Layer 2 of a small transformer language model trained on English Wikipedia (9 layers, counted from 0, width 96). Numbers have three digits each and are written without spaces.
In attention head 1, each number of a token's query is one row of weights dot the token's vector x. The head spreads its attention over the tokens so far by the softmax of query dot key.

Query weights of the head. A number n stands for (n - 500) times 0.0011.
q0: 449430430381539565651498425519606574476481488547629449578524526498473607529335487516535379450537507520407389459551528524461586567398439566577577564606474505327457358488396507520708467495433353455510461522366403479414532416536523460702531524557439456782556593644539440412478448524441584500
q1: 557556707558498516433471470469447427549358419485465559474389427558515408545564466389491599478624448533478583470629478590493544505497433348459365536403359411564385703495599505646492379405528394456332565750525505414419578588395427530356583365451565438437631555523561449468455507487435465457
q2: 550309644354500596466318324540655391397401595641506456412477375652369477447318484443525372488478381494397539432424548544611543565569500541716530597517651363534451475530265617473566497615318490500485427535360435447489604451488608405589439538552482395545481599712603611565415534604592560358
q3: 394593280528491420685415485453481424693575482590377404544688403558485473485378602604434512551415673454396575545599544427406556538337562451578492485377642512668519593605383550479497369599583588633413334401685397434659482263590526549545549601387451626586414334290558519555563320605440523482
q4: 539259352497524534302575378464633552451393485413412621581602374526724759478355490483314460540556201437261451418418571433612657558436315659567328777562478441397284363470332565668587451750538239352427470570425554366450568427723616462418480396720404434590504638662496379467386578651492531586
q5: 422493384438604606478522531624503565401477529476434380719447730333446616618520622590647533454589591632604505431539435523502393413565581441448589465500482577443503399563592548294558508407464465495439428531466407623539416508617495592449528564423396597427438345403442482361460396498508392596
q6: 425538416631556387570472478418356385580393400348410466434478515600522513437491572532548607544456746319618557345473598262404385394487480452467438565381645622455444557590595361334371441678482638559290266553545589624612298426650563404334534490435557566590386576323253458541566442598460349439
q7: 405535510468518360485366544606470503524606519465497571442472576532544303565593629514429488414571506321595387404530706459538532490567381472482523357320646416755448748407482430364322590687444381384357516562624579425437630770431485462418435395596548425389425308369500468644292572630467576446
q8: 503630506580587418574488295509404603647596595395418475642439277551481572389720466500379723472450641309387601543586410472579213291468641484515419461481548491571568556309617381535440436570535549576583326454607633482497380491372588491275676634517617429522612558484390573621545494448431465500
q9: 385607347447597419471491433456513469390449546497598401311488582583545360560442395421664397449625281512402662621401509466632450481651514442442466408416538512451522654478491348494494466387443606399340418615497633465451300601378325349280333582455617588392520666345409537555718415559516509571
q10: 454658531506574450724420570544548506697491417553437461607446562571364226436433614463425503533503809537419425472602518332345393334398579488555460335385447560616662561292603509451515553397357612423548515506630494378526512396445434407395445625277623437580503563444487478597602465530503455322
q11: 522578503574497418462630657442270520533463517514440692420530461503606427533557485562478603710540536309572611441350503560535265525531747440407425374285607606548653588582561493601300359451560612536427620258490610417644635680553569564300539615438455394527526646340393480293612413317616419726
q12: 627489683530542380349460548434592707336384506536691453537582413503459580586528514467525432532487336680296588445497523467638614444524307581423270509642457335608444453527428584620358524460503517631577494562412538574648446523453359524319588442519337320600526529549621460449584466466553381629
q13: 598564603439603549677381601591600307448503296596521263347543375494453506541262468497604306438507506687438521494364482389411712355465512361503441518569671456539513490664494518367369484256583482494590600547506378608431554491311494583675537442599441531609682555769423564535500385595523556433
q14: 449506614406536515558602675433351628472471387536470566424428485481503427478667555491603541497572547538516415323509273388371484333497665363497544537453497456317374497435417416638435484704371511351503252737516333457579555413480211406543686483497400437351538462254558337468512396646487503423
q15: 466409409571664527520529375740554584507473370364528485374365483497521604281622608368497615518692497309465477448514302554550583438678335583417434471459436400622528588412511390443560463316634407538527675420666445551611509547638458397506548381456641580618481477409643372396484529445381539623
q16: 543436482503409620410569617550530581387679355442576543500480298555418386574426714503568597458466494583550595418533464529476444374503606408590452622639528412585575452591544620555538394657454362567582523520442411377402590464467359555371575457333387574535478547421280760557669453508677471411
q17: 610441545420473375578334367531528389608254544642604353614448461641503477641431413538489480503300446483332492621567612509366554527518508488642468492454537388467506347550539710696438387526481435404661300396479579414328562526445426583430670566516516578644649494515599390567534600431515519471
q18: 597468465541542556608377568674478672575636615448616473674618367646398630425484522462419527490116625483212568437438533383310507432448535562484236583436640330379268500371692614410636412450558473560514527483437460542337483450457497479410602408405439782594638433423533325432388428639565328462
q19: 434490537508461513495446550444509525485547410551674550595481333667636397558484523515458378558482558760495587477375613567560532558523392559460373503738527467439491503574519538503715454365634344454599250459446541532495483254318476412491510452591512423497795466452539540589503559431398503489
q20: 564446659357439630414534403516692409461465398559485529413548456710619665574346553569669375357256503594494497569574422383485634592447452620509458497603645599342345370500347595454645510507540424450465587542431535651460647421425460723537573329452378538635684592556427520267424382494466624177
q21: 355552395555389662470397469356563475452602582592618556335528485611450597531542452500568509433426571456549633286437467441462513402608558525521454533475421355589480671564590518308475455405594545692327481608491603539446557616523441364314466362118302330528745428414400449422523569591575506440
q22: 566426669386479364524402484350554341374323442510584406451538500651573516614582543336473424478449497666422630432573540538353687610622374688540624503541463349521156282506568488686490445457360319534695437447349518309360452413446512397570489452550392368513555448445585477433431634433453589330
q23: 489388425446529472482391303563369379611415524591394711388538631425415349415559535636485704401554363383466404335615608566442384703610536508489439474454383538756371398591751579473122711261445439526366624673484759552207139663492361398492406626331635496421479521520591563337651593493431316629
q24: 271439465692399553526474627733569492694584629429565431353462705235385274492518318436529557455430515431613606343603481535464524589726347558493586455481421572386572427586314335376617508599663440485447680770598399639386570688528529574399507342582438595410185424304287551592371603595044389504
q25: 538455672327496518409407353369593568601595451443594634537480280682528488599321340316334409602642465432234564570550596424459715257253522296374526322401302587485517454484377508552812328572515317457338412591528446500675726269319425480446493401459704425346757426829406692576471638719429582359
q26: 531290668328517570650624569753446650444772530359610424545428270382431460573465566409172489482559590690536510632462511423352617592333331547640456592363663268531416488548373521658470365746256459489417438800433511521566515389431483589504562472419513301474488516507488578679364353458481500676
q27: 494408605268494293512395637425599578435305415510518355693384599724633571587378534322308429494537488634424521546497458497468500350576549603393494461596458355512562490513455491644519478458643444567540320380465422390340676427329438478353475483344461488715568510680659668491576437508516529478
q28: 379510742552679627339402553424480572558549607435386444477489620443246654586662428517543422415500207700382561420586464455294644461477684583280612544258314526500308611676544383621531461496603719438474365593439533432381447783587507504401392472619594515401607751378235346290524341583634374326
q29: 749432463543404509376635324337377463482758574602444490676565330399378334401395609531399609379514516357328415571579506520478342573652402453583417593487355513538417633439609601433402626545547530270655589503615548424427480705574415510483407582491446523369587776615525334334557710582622485597
q30: 610469572571621458655265491423643395507558649491286409529482654491378543655518542531483473512533440371440622633700660543581348577534287515347400438558327391793494545609556527602475566603457356333694460521441565608556432473474494556526431507608481649503423436353634503549567582533539474577
q31: 493515212583280300511390398564500583595508452456448465236450591317605434659440368590615733677479492417715612192365572614585281558560507453522657595682694539567500479508583615417317504452482592729376691372397618481328452511393692508385532517449833473508389376520546644625521823424611281532
q32: 685649530569486692372605638483563470503603467394449659387424577593502542532410482381554510481588502450544580392424373430614344552568477550552449457534363512585435503487507688443452449431621483517556569529392517561545505655490446490458409647404507507485414619530503460431574467592552484400
q33: 362535412627631436675641608510388465479449703453385532450444487396377427470668453480400567588421553551556513485572604416452517455525597443531432450297579460510469614481591302454459641421538476400505554433585589479487530709648500552378396701345507436371438550409555453530610466469593518473
q34: 578506503468470303367417481500450411483421606452464566346731479400522446522697514415332557684428506529553593515388579373494434400539626589351450497484469528727682487368604416535378523575551716574607497337661678563754349522467515597407603544494667572394559490394551471589581530494786408666
q35: 587367503597378578500478573580342468406554497562485528431400599429276246329512712535663472437579472513441488323646417609440474670316582455399604407468639705570500742448497599426455454489350425494513506717497491558333452622336368452533371390500674472380382594633463549462462335475393432593
q36: 516418537503609363569567453444497478430442500636482536598566468567591494646460573495398511767464344508359563541619650486490781707432392536667523414596532453479422424508353635696728406565599407446560522508458425492450486391480458399573532593631537541525533364472565401472503543485448619595
q37: 435538409453548397552266442493572373665415517562523497571527371521466357645718609374432530627511611565497578522617530292410391307548566691418440536402368395601770575410648281538583329676545504560298497567645424419695362573356461424443586537361558517662652533427518229463596507539646326709
q38: 378623443415592436505437520489497559602441560531527589637539459432634511701621526420394508701591414427429564474556573582513462465628531514548484593486437403704553583388519566585560526320600478511400366492714478446521520651373672480391616482466651419406528350260344523492533400629506484630
q39: 565676722408552377605497356344650548523442601489542391536510443629555772514487453436445435476615391555426513592572507676328543399406519541586282427698594445263353587602503389472580638357545461493558425728399417635546406399576318318565420764369617421591680462668621373710603404348507593514
q40: 434540546529512527391515556459483366687492651500387379470508572519585253688447350456550548550385594626487530532599459388372533483535537519485525412365622489485403618745606536546462360527505709557426484621522495525490408354472362557500555592448672521424515424367466549516485411571419443599
q41: 500509593514570568410536484359526566521540497532574584435580712468363678550467611685482363561598364337390648390545379651603700779586304559479643591568585388473497427739485503519440584549576462433429410472468348464339427552388609465539520389245570361478374439573503532353392467389352491535
q42: 416443670312430605529586578546702596489392510542590611387497487638463263321386608481555402530493667578673484576663575568548616693435491762344532589540592537458465367611444324373600409489606435629544615490290398406367400510375628807468543540349460520541470589694525580490284689383521449634
q43: 607398514448550640615626430484472396364463415544377728455490455446470420563627540454374606638547408433405411648446542560251379458767605523334615387384451493459677447561722663540358582642591373432596663464453574344478635621373645300720470547658443411456606412405724343440497631491591516574
q44: 525446625452609641483633375565355532356445503542445572455491412417720564462428535602611422486377256482371331568416511690563530399382602728564554542705659459408384411685477677503530527507420438537584596639553528511475485534525481461570490349543382352435669497651512488544452427435427565588
q45: 442430650626406775654535475655530489319422562460608571567652531315571489504226588361602173514469338633349323334548452550645582609525401687586360698585507536551451345405490493457504485351557416458408571496336392551298424567390693573560310407613410258511657371620401467461396600399421597413
q46: 594469478567599470448511544342570371436252589452421696386435581378449650475577607402438387550622273371256517510363377794376704469545486438374456553598578271503637376575440607670701248488762340443674449572478333503500730421446396533469428496761444522675460416701676493665434570523650548574
q47: 346706659677559403516490507541233497402648298274375388531516599524497404595497569460422470708579608517558522503484427473419527507648558437383525571447484388437742500436666377366244401586587459342395404700685593579478336325570491396246551539611530428507373341446313476570431579573524602523
q48: 434387597494474511744338515482668638533551392695552443620395438426476536760349603629448397332615461537294578537643465698621651586531424549544424530385479485390379551503529583426457547432589554518518391355466394651387728455410589596541582418630432476617434294515500488506453488374449506457
q49: 576473641510544457545560377469685390472428341645603547462604419518431536475358341654455338475524339624468552591535521639733696653555325609796662592724560399517458504737265589684467436594565435507633511547374437288563618439719462249786497492672461525526679587711725426551546531616447541397
q50: 476366552497434562438442316576581477416517437540449503538441445557663514480365663592578520414485522716481548377435511443524658518486437596649455588618569455400479512390437481431385678510476570351427551522465382546338589475560543647610472240429366427509506686777482567375472603367518415449
q51: 632607625764657621427534368413356703580552694518391576482582513684497667611390383487711417469508328612684695394483510213477453449472474556470409561524503590387682430504382435373581296727448317469579410552560412437706461391382418486482453481497575586560538652387236351343592316478467630451
q52: 438360527410552443428500539494528611478435457590540519412568389517526520422385390711577354343616227510363484557409497520525703500523557363519597465597516361350377366510434650737470342518552511455545689639420418472475735462410515483764538574645371526669514589709664403389453516428301740589
q53: 431528473622559370563462431430325477605414527675497467531445481490352279401611506610550553484457624693474629479731589460344414379443546464760377474284477415573397814510455219400685354511478644310405530523520574560645436458441534641448756593457420464493507525450433355493416586392597392507
q54: 656480537689404400301564478363496298344329370664324460591622419470692471337472433520573377640591230489293396618507296621376647496478584339430554415565433648476553361485394564640489601561510345390536380547485496423451315332354534296569408425537569507485755448678200463431192353464638514559
q55: 527556562231576539412565670681602375379436334536530205489734249597507457602453558516446588538374413365347658651405486411470382709450408592680682421567593437605585462572407743694468456408520476573493596419345610382612583437215503453615328347566503567608512290511599569621571469528329569654
q56: 737640461513446669353646333605464500481537382542481375642422367431313558602644481585503497503470385397346510380333490394306380356417646682552404543459580313677507753615295624514573426600452534470371490419330523500605559530413532278475497293405491510451672627486507287295547263494557526610
q57: 314382437708408507517384424720585540596511651267517504285604767467478453363451275383510540493441264376632503426420693412623327489625473569570639415327380240458492427622475443331504593651544451348338576522699588292437283657442373478599441602554520659434468345578504730624543430590424561614
q58: 700503526443490374465567518682700438572486537641373342624382616474330529504521811721435374407567525664244780598601496558377444405286369402618382493731398641462288454422521489661485519704483467525464486435360489555528434454573538530523461680375389568795587675496678315591609388365557375515
q59: 500231569595482491503531545553401464567394428500299678550563662555586317497488506426384653522462560390428589548355587368409477517487509452441668559446300471494507303539522654555667454543379691902503490506549484497491461554503643549304535503703563433389454423438397648458366389497277425578
q60: 819480448747429678417500377538669438580525544330401457564290553493475442669379335497579389457523368260372521574406762460637455492427493612670406518461468647559560500825325617357592437679650318553400583443386609673638361613427544360515546695641529486540476421504438504522727462609500409682
q61: 579542448400485552381608592534365599468541558438434671573557543445462506579573660638588652538541604567422512364744303471503622343426308442399470584560391396424367470350420668568471467794371450385696475623655673537540458456561657461393511531722523316542409720429599520392520457517610387445
q62: 638454558500281494642627454428526532558440439648339658537535593446518635571595183523587380629622346447420483329554445550242460299313552504806404579662597338449382504428548531622576500564463564465549542468410397493585658576586557475634506523543605394655667822547648348511506510732645282486
q63: 587481608444649546668513578745439568496493500413439429532430507404598351591474565484632483140632590612576613236565533497510419407555302582575506589470365369626663600507579616497486640618538648510476351241600342610510438669636276355450418581450524493435441430452232469629602523377521475312

Each question shows a short text with each token's key, already scaled and adjusted for position as the last token sees it. A number n stands for (n - 500) times 0.0017.

Then comes the last token's vector x. A number n stands for (n - 500) times 0.0092.

0 " film": 383354573415353549770489562465752546454400557463443373486431197531323446467446510515488490503481480440408252742687444439483323409523319337373601389325346548365507525491505525449549497533492498
1 "s": 497508564463358461646489620435801536419454597501431295484386158539271439533431489509476511425516419420505309545652558482557340428547298317357629352305338526355527526441515520505561509500479483
2 " and": 557550586541305461663454620413878597316457545530451250485366275570271467505521436519480539488467429415547356497715561482604347408504313250404608274363405491348537517421485498472525458507483482
3 " ": 665638474554254467609486644484848619352422560514423235434376206557330466512514486525445517483486512526512414423740618531639346439498358289379544343377344471374513553504490510455554460491474472
4 "s": 592531395614356402576511675422768577388445604532427240502430203561296445535511489526491507466491643690578472352633631500653353481448303322349606371324362495358557511463510504527538497520488496
5 "erial": 440515354638408394571524596504764649512442564492458298486449245582212474526452475496509509452522593657591544316563653531635361503542353286357596300263427502348488562469524519462547476556491465
6 "s": 392452384613482391502470571503762602463448593497443252487405164565246447531439470515504516416525493621467585317489626500645354510580307288346591321282388506384498544436518529500567492525491464
7 ".": 414430378599482303534503672470895708362441574543448248453336168578326517504550462526463512507515424466509605361562615525713446498499330284403609323341294532344551492502498502479508499513485496
x: 523526401640488407529598392544655371671518546386321496496548478365500392430762577500457337566466480338362508538428256543542488517382517545620343440393480471565543493624486273465517593505653553568667473544589487521589553456321515535648425523345584358436367607656616521450498526584418509610
Which token does the last token look at most, and with what share of its attention? 7 ".", with about 40%

0 " from": 338424627313372537743500735445812591386451598545422298455384174586350492516469469530519482499484510464407361659722454434560456358457274297445672296250349510330574525447503507464499469480488499
1 " Hindu": 377402709526260519701541705491783754490449551507496351452428194556258518508465455511463506488538417307472403622725499413566440444438405284336599331251390483340498568503512481431542528538493496
2 "ism": 530590641632296506720535652483705691488465570511496340465389225594260494510467484513507495474537374293601361479721558457582398453504428262354635322246357491320480578473514501443515538506483505
3 " because": 615583668617371339637557752436914606392477606499492271484385187524342504514468454491482515526523397440559290463666562505551573419462368297400683315219265527267578498461482468465511445497446513
4 " he": 650560488702362375627551764467923578417508590460489320452366167577351506535429477509456496505492523521642422429595553396549502423480308325340706353217368547302523500465484518462476514471482452
5 " was": 515510444708410378617558748445866548441468601517471317500408217547298489560468499511426501512482609619650517304557648486568447453428306234481656323221268536330520513498485494483530506457468462
6 " never": 413446328664456431548603781495918587465521521507465373486432238589344506526504503489397556463457606638562677312409635501608480462430260226422731327247325531317495499436464485456465526462464476
7 " a": 383439373642534364515535670449965598427496616526479306428377179529266489557460462484416538452508470522506570324426666506680425497476281244446631315234360472340534533428501497460525525517473471
x: 498582462531477373555534532508540473686548566394361546450596351466499479503599593603428335479493687360601551614488395341506663479430564503533413474456405613747548368600421397363542712428405556319535482513615505448375735529529444456484448611489612281526394373578551613527451543453335375625
Which token does the last token look at most, and with what share of its attention? 6 " never", with about 30%

0 "ir": 421425640477369481624550659447684667455445542501449284470426269636279507516441465505477534431514495439469405557588552482562380429574349304375601331300398503352463585461519493465533491506484469
1 " in": 367534614404347498685532697458809523411483620519449291449400252530360477556461473505526478493506384393466344583729459487623411408483377339392592279328371516324570520508510514457509473518479492
2 " Go": 561560603560288465624552669489761684347419500525468262439391260605348472499514449539474535456516391325653427545603552490587343431509335329362589395284406491370462532519521487482553504481476481
3 "th": 585596508589398438569570677506752709404450520533473314451399235597273457517471472535506540411562499456643449461579573499618393464553348269347628353342449515341452537470528506480534478499503456
4 "enburg": 532645437610372473589529691530758726448460528509468398476416257591252499502440456524494537432536534462647501392569579491609358480571317323376597317266419502360433570473515519457544473502495481
5 ",": 407444393643400413651536638475825656429469562511484351445417245572336458523470460501471481499527635578592464318643647464676385465534332309404620353371368558366529526497509504450510477511473471
6 " Sweden": 346486338573424394635513684526762681425427576519475418500417232512363486499459506508469477501517492703497601228653656464640339493544383377433604408290396518414474563494505506461553515513492524
7 " in": 347415378612527359594529557491817546446493630511471333469412252542334472536467467510501482495521401464448585313502669502694394479496312319410611282320357509319558527502511512465517483514483494
x: 412518500596502248560612572598485370749637612361364616420468316559463407525640671544414450471385595266398508509370459540519438345429492551507497608378601535609501405566535401445651641354410538442579458466728460520461563416486475589463399561483646435533309544522441486462490568533512478581
To which token does the last token give the most attention? 6 " Sweden"

0 "mar": 458365608481302502627521600485712679464448569496454332518441224563299496520390465498462507466533508494451421618598549473512381448540361329372555296290405478399454565497513501461547476510489473
1 "ana": 492411649545331481637532629470744713436439554511486368466423256550275473540377458496467537423533455389518443548571585494557335447524435366387542356273475492376458575467523498470531479499490487
2 " (": 559646523536271500668543661482757637419404571543446327447399231563294465491469462519472484491525364392595418499732583501592371419499351243394581352354362482372483540508515500484525490521488494
3 "2": 678621332641381501668560650510709657376454570561480327466424231601294465519511487536497498472510575575594429412719637505551400424497358231353617444385399506394513516500515504469523456485485467
4 "0": 539441336638351440659553629475768609402469562547454293459426235571320471523516477520477479491499690678565469337714591485624360444481335302374663419404404533380501536483510517504543531497499485
5 "0": 318391308633403430617547624477778628417471573540446304461422236585322465519516488527456478484510617564475502275671599504628369448486312307400663427402383536396496532496509513496553516495495477
6 "1": 320432383595515444552552600487778669437471595531441348474434224610293462524510489526430496470531424523360531290649624537604363447529323279453636419382355504409505537515512494475551480478483455
7 ").": 391409373588500381566529659479864780394444548542437358485382154557382507498513477524468520502507451527463584317681704533750455499512340269436577361342317498369525508493506497456491527492485478
x: 572637306667516375559623447561651432656520586430317584426547382395472337481844601530471413606529557553387559564419314522538423545424571502585319425371377524558571428640502314528486590498597544525592507536668538567549572425327463481549424536348595399537393544641604514490414545614438390514
To which token does the last token give the most attention? 7 ")."

0 "KA": 415442638464408489615540626489681636445454521530475393493463345535376496530473477534461514477521466505462429571605478475522379468493443385424558373372432493457517540510528495483544492511485475
1 "Z": 491503630518381496612534606474658600427439513547474379495463325533408484528494494524464497492527407433572440527599483449560331469498464413445525389410430494456512558506526505495531538485489487
2 ")": 564531578511368540616517647481737625452464507528459364482447286548404490509456489509488505481496459472527426485631529483573374445501393391438567435385403516415518535488505507486496521474489496
3 " |": 625562461531397485608525652463724585416463540520440381482432333530390484512507508511495501514489498590556412464665559501610373437473405315432585392421398494437520528530495513489499484495497494
4 " ": 549540456548396449573515598487710578428440537504449363481435309544386473516495499515468510484491576606517463381640595510603388471489389383422544400420417482433505546511496513480525467496486477
5 "1": 389472425612488436558530594493720581436489551536446353486460267556352482510502487517488511488483538574410516391641627536558398476525400355436597440401432473440523525497502503484505469483495488
6 "6": 341402399551521446551526547500714609415480536521458375483459307542386483523532517507465504486502475470456551336604614504606394466477411386438583416417429512432507541501502508489509508485483507
7 "–": 391417382542572426556525552502702641458456533529437414493460309536402479517507523524490493497499415447431525321619647513638435492472408363445563395441416498438528537489506512495527488502501479
x: 542802434471479348497518508593466344643525522259379489445483445402553446505724615469594551555417656495519519468518348345619484502588393571407411407418566526594542455389553333454436624535544696550578421426696416592498655540426502595494409664337540469435432523447546510515550622812564386495
To which token does the last token give the most attention? 3 " |"

0 " published": 369386582405305581673540635451808622455403551490428301454410257534341502463473505511453486509500501452413360670720466454537400429523359288451614270233390512347499542513503510447511507502478520
1 " in": 388478646474288496691500754461834562396441597514448275436385233550377487514469475512476484493520412379489370589745484486623388418494371331410592291318397500357561537518503507471504477524473510
2 " ": 604617464478250540642504672480827618392414550509416267442383223558336459526478493513455500486500394399522391501746590508625374439490378313367531380355396484370520547511498512452544462488470465
3 "2": 690610334626372502647578661527762633391462574558457311473417216571288456538496492543506492486497563596552361425741624511545448440479383232335599466350418530370545499515523507447505449471470475
4 "0": 555403371617331472658575574494815621448474552515426314469426231537333466537507490514488475506499696666599438294717555481640360444496392310374626400371437554361518547488519527477535548478485500
5 "0": 318373316624407452621571568499825641453473563514427319472422225556329462529504495524467483491505627529516472228688581503645358450518365308394633401374418546377507547496518523477542530475483491
6 "0": 318455342640488463560522605487812678458480587515425323471408227598328449510487505540439486466518453477393505197651593532616394454542315315436622436383379536413500525501511512460560470475479467
7 ".": 434456377566488369520474660469879768371457543527405268443343175561413518496535494518471516501526422491512608314668652525752409498547364316433593326318357540372537489502502503465505508511483485
x: 505537391617524365478608426590607352611495600412297511429578428349504400435744543490443376583473438438357563526421276519502459553376555517619322419372439552599536437603532292510484528550647536584715431546598502496584569448332458517639376600361617384500424601648637564422577539560462510630
To which token does the last token give the most attention? 7 "."

0 " |": 286501600348340647773514805414803650353438513555367307469400223539368489509518532505515493527472490313537389657657487504553361357398349205394646369366343498424545528516481521502504493472492505
1 " —": 385496718546265586764569814469806671321441495560415322472411212560414472533508532529461536446491369341521356648731527513585346370338417405430632385378364532432513525453474516482496468450500505
2 " |": 615593528581247553735514777432804631327447508556386268471423248541400480515497523520486522492476379468610326562753536504580292373424381249414634355355353526415525543500482519505509490471503489
3 " —": 708619566668230494739556782490832687328448495555419324475410209560414472529509532528462536448491475487698439462764626527648343396356404407430636380374363534435516524448474519482495473452499505
4 " |": 604529398717264459714506752455827635340462507548390272479427241544406480507498522517487519497477629621581452377752629500637282399434362265412641353352353527423528546493480522506507497475502488
5 " —": 445514325666314403671543737509852702335453500552423326477410210560414473528510532527463535448492655658635576294726704538704346426374390405430640378371363536434517522447474520481495475452499505
6 " |": 294411368687389377654510716478843641352475513544395279480432242544412478505501524515485515499480520545449621244687697500688279428441349275411646355350352532425531545493481522504508501478501487
7 "\n": 407397342605547331468481609555899665392434568538448301457407231561324498522497515497461505471478448488565677345499668535743341508541283145432660287288294501297508501438488504506487510472506492
x: 446570366550411329553638491430581433599455705444371484364553194470534400495605537489462305523515599573381554587492465486509500445492608599573439533265585512547643448449413380427532658481501560588692604600650499457436514494452535396495443551222514471403414559419603681411530482629450405559
To which token does the last token give the most attention? 5 " —"

0 " universities": 293370691386379603799550685466788725515444578510471548484416187549298479520435485537495460457563536471377284591646388452509414474394405273343637235174369465319520553472526536426495555494476517
1 ".": 413505682513366619739532844427907785321439548530376218423323126571413512505533486510470514487539392390437318588786496533544470397438443292374613277298316552347503509486501501444507526512488494
2 " Chu": 522507694545254485657556777494843752350425487518459207460412186608352507514486454526433530446539367259677401552683504460545369450455329289337628318191392521372485557504515492464541522455453485
3 "lli": 642592542613252444675535711502777769383444541509444242438402174608345486528383463514480531424541469380700445476633555471602365428539312267389590353208414539326437570442527506470528519487498475
4 "kka": 584636415664326403570550712506801755427461545511454252450406137620238493516430457516471518434534558534651461402581652518653335455508273240347615325216404498357460556475517500438538492483478468
5 "du": 482595320627368433601525648489787721434462588489481264478414146614284468513400452529458524442524586672589544299546639475619307445559272260402612294228372480357448582472502511448538473504490470
6 " alleged": 391485318707480332562569680447868653501489634449466315507429212540247524512422474468464477493499585668638565288492715540619483495513298216376656289152357537291541516472505473450540477487466494
7 " that": 333425301732511272543533722456916596373444639474473244481429153534315517497483505492509484481493491547560645319346636516691490516501283225403692278192278524255595518429507475469539449519465528
x: 531550377606457292436604485464532491716490541449448445558471292395451459420559596540497343521410645252637586374424392537500549490525520545552367466422417530661505457581331393537650595389556475584575650463609499524468476408351598373479293539418508299408375541482552486553566572625418407391
Which token does the last token look at most, and with what share of its attention? 7 " that", with about 30%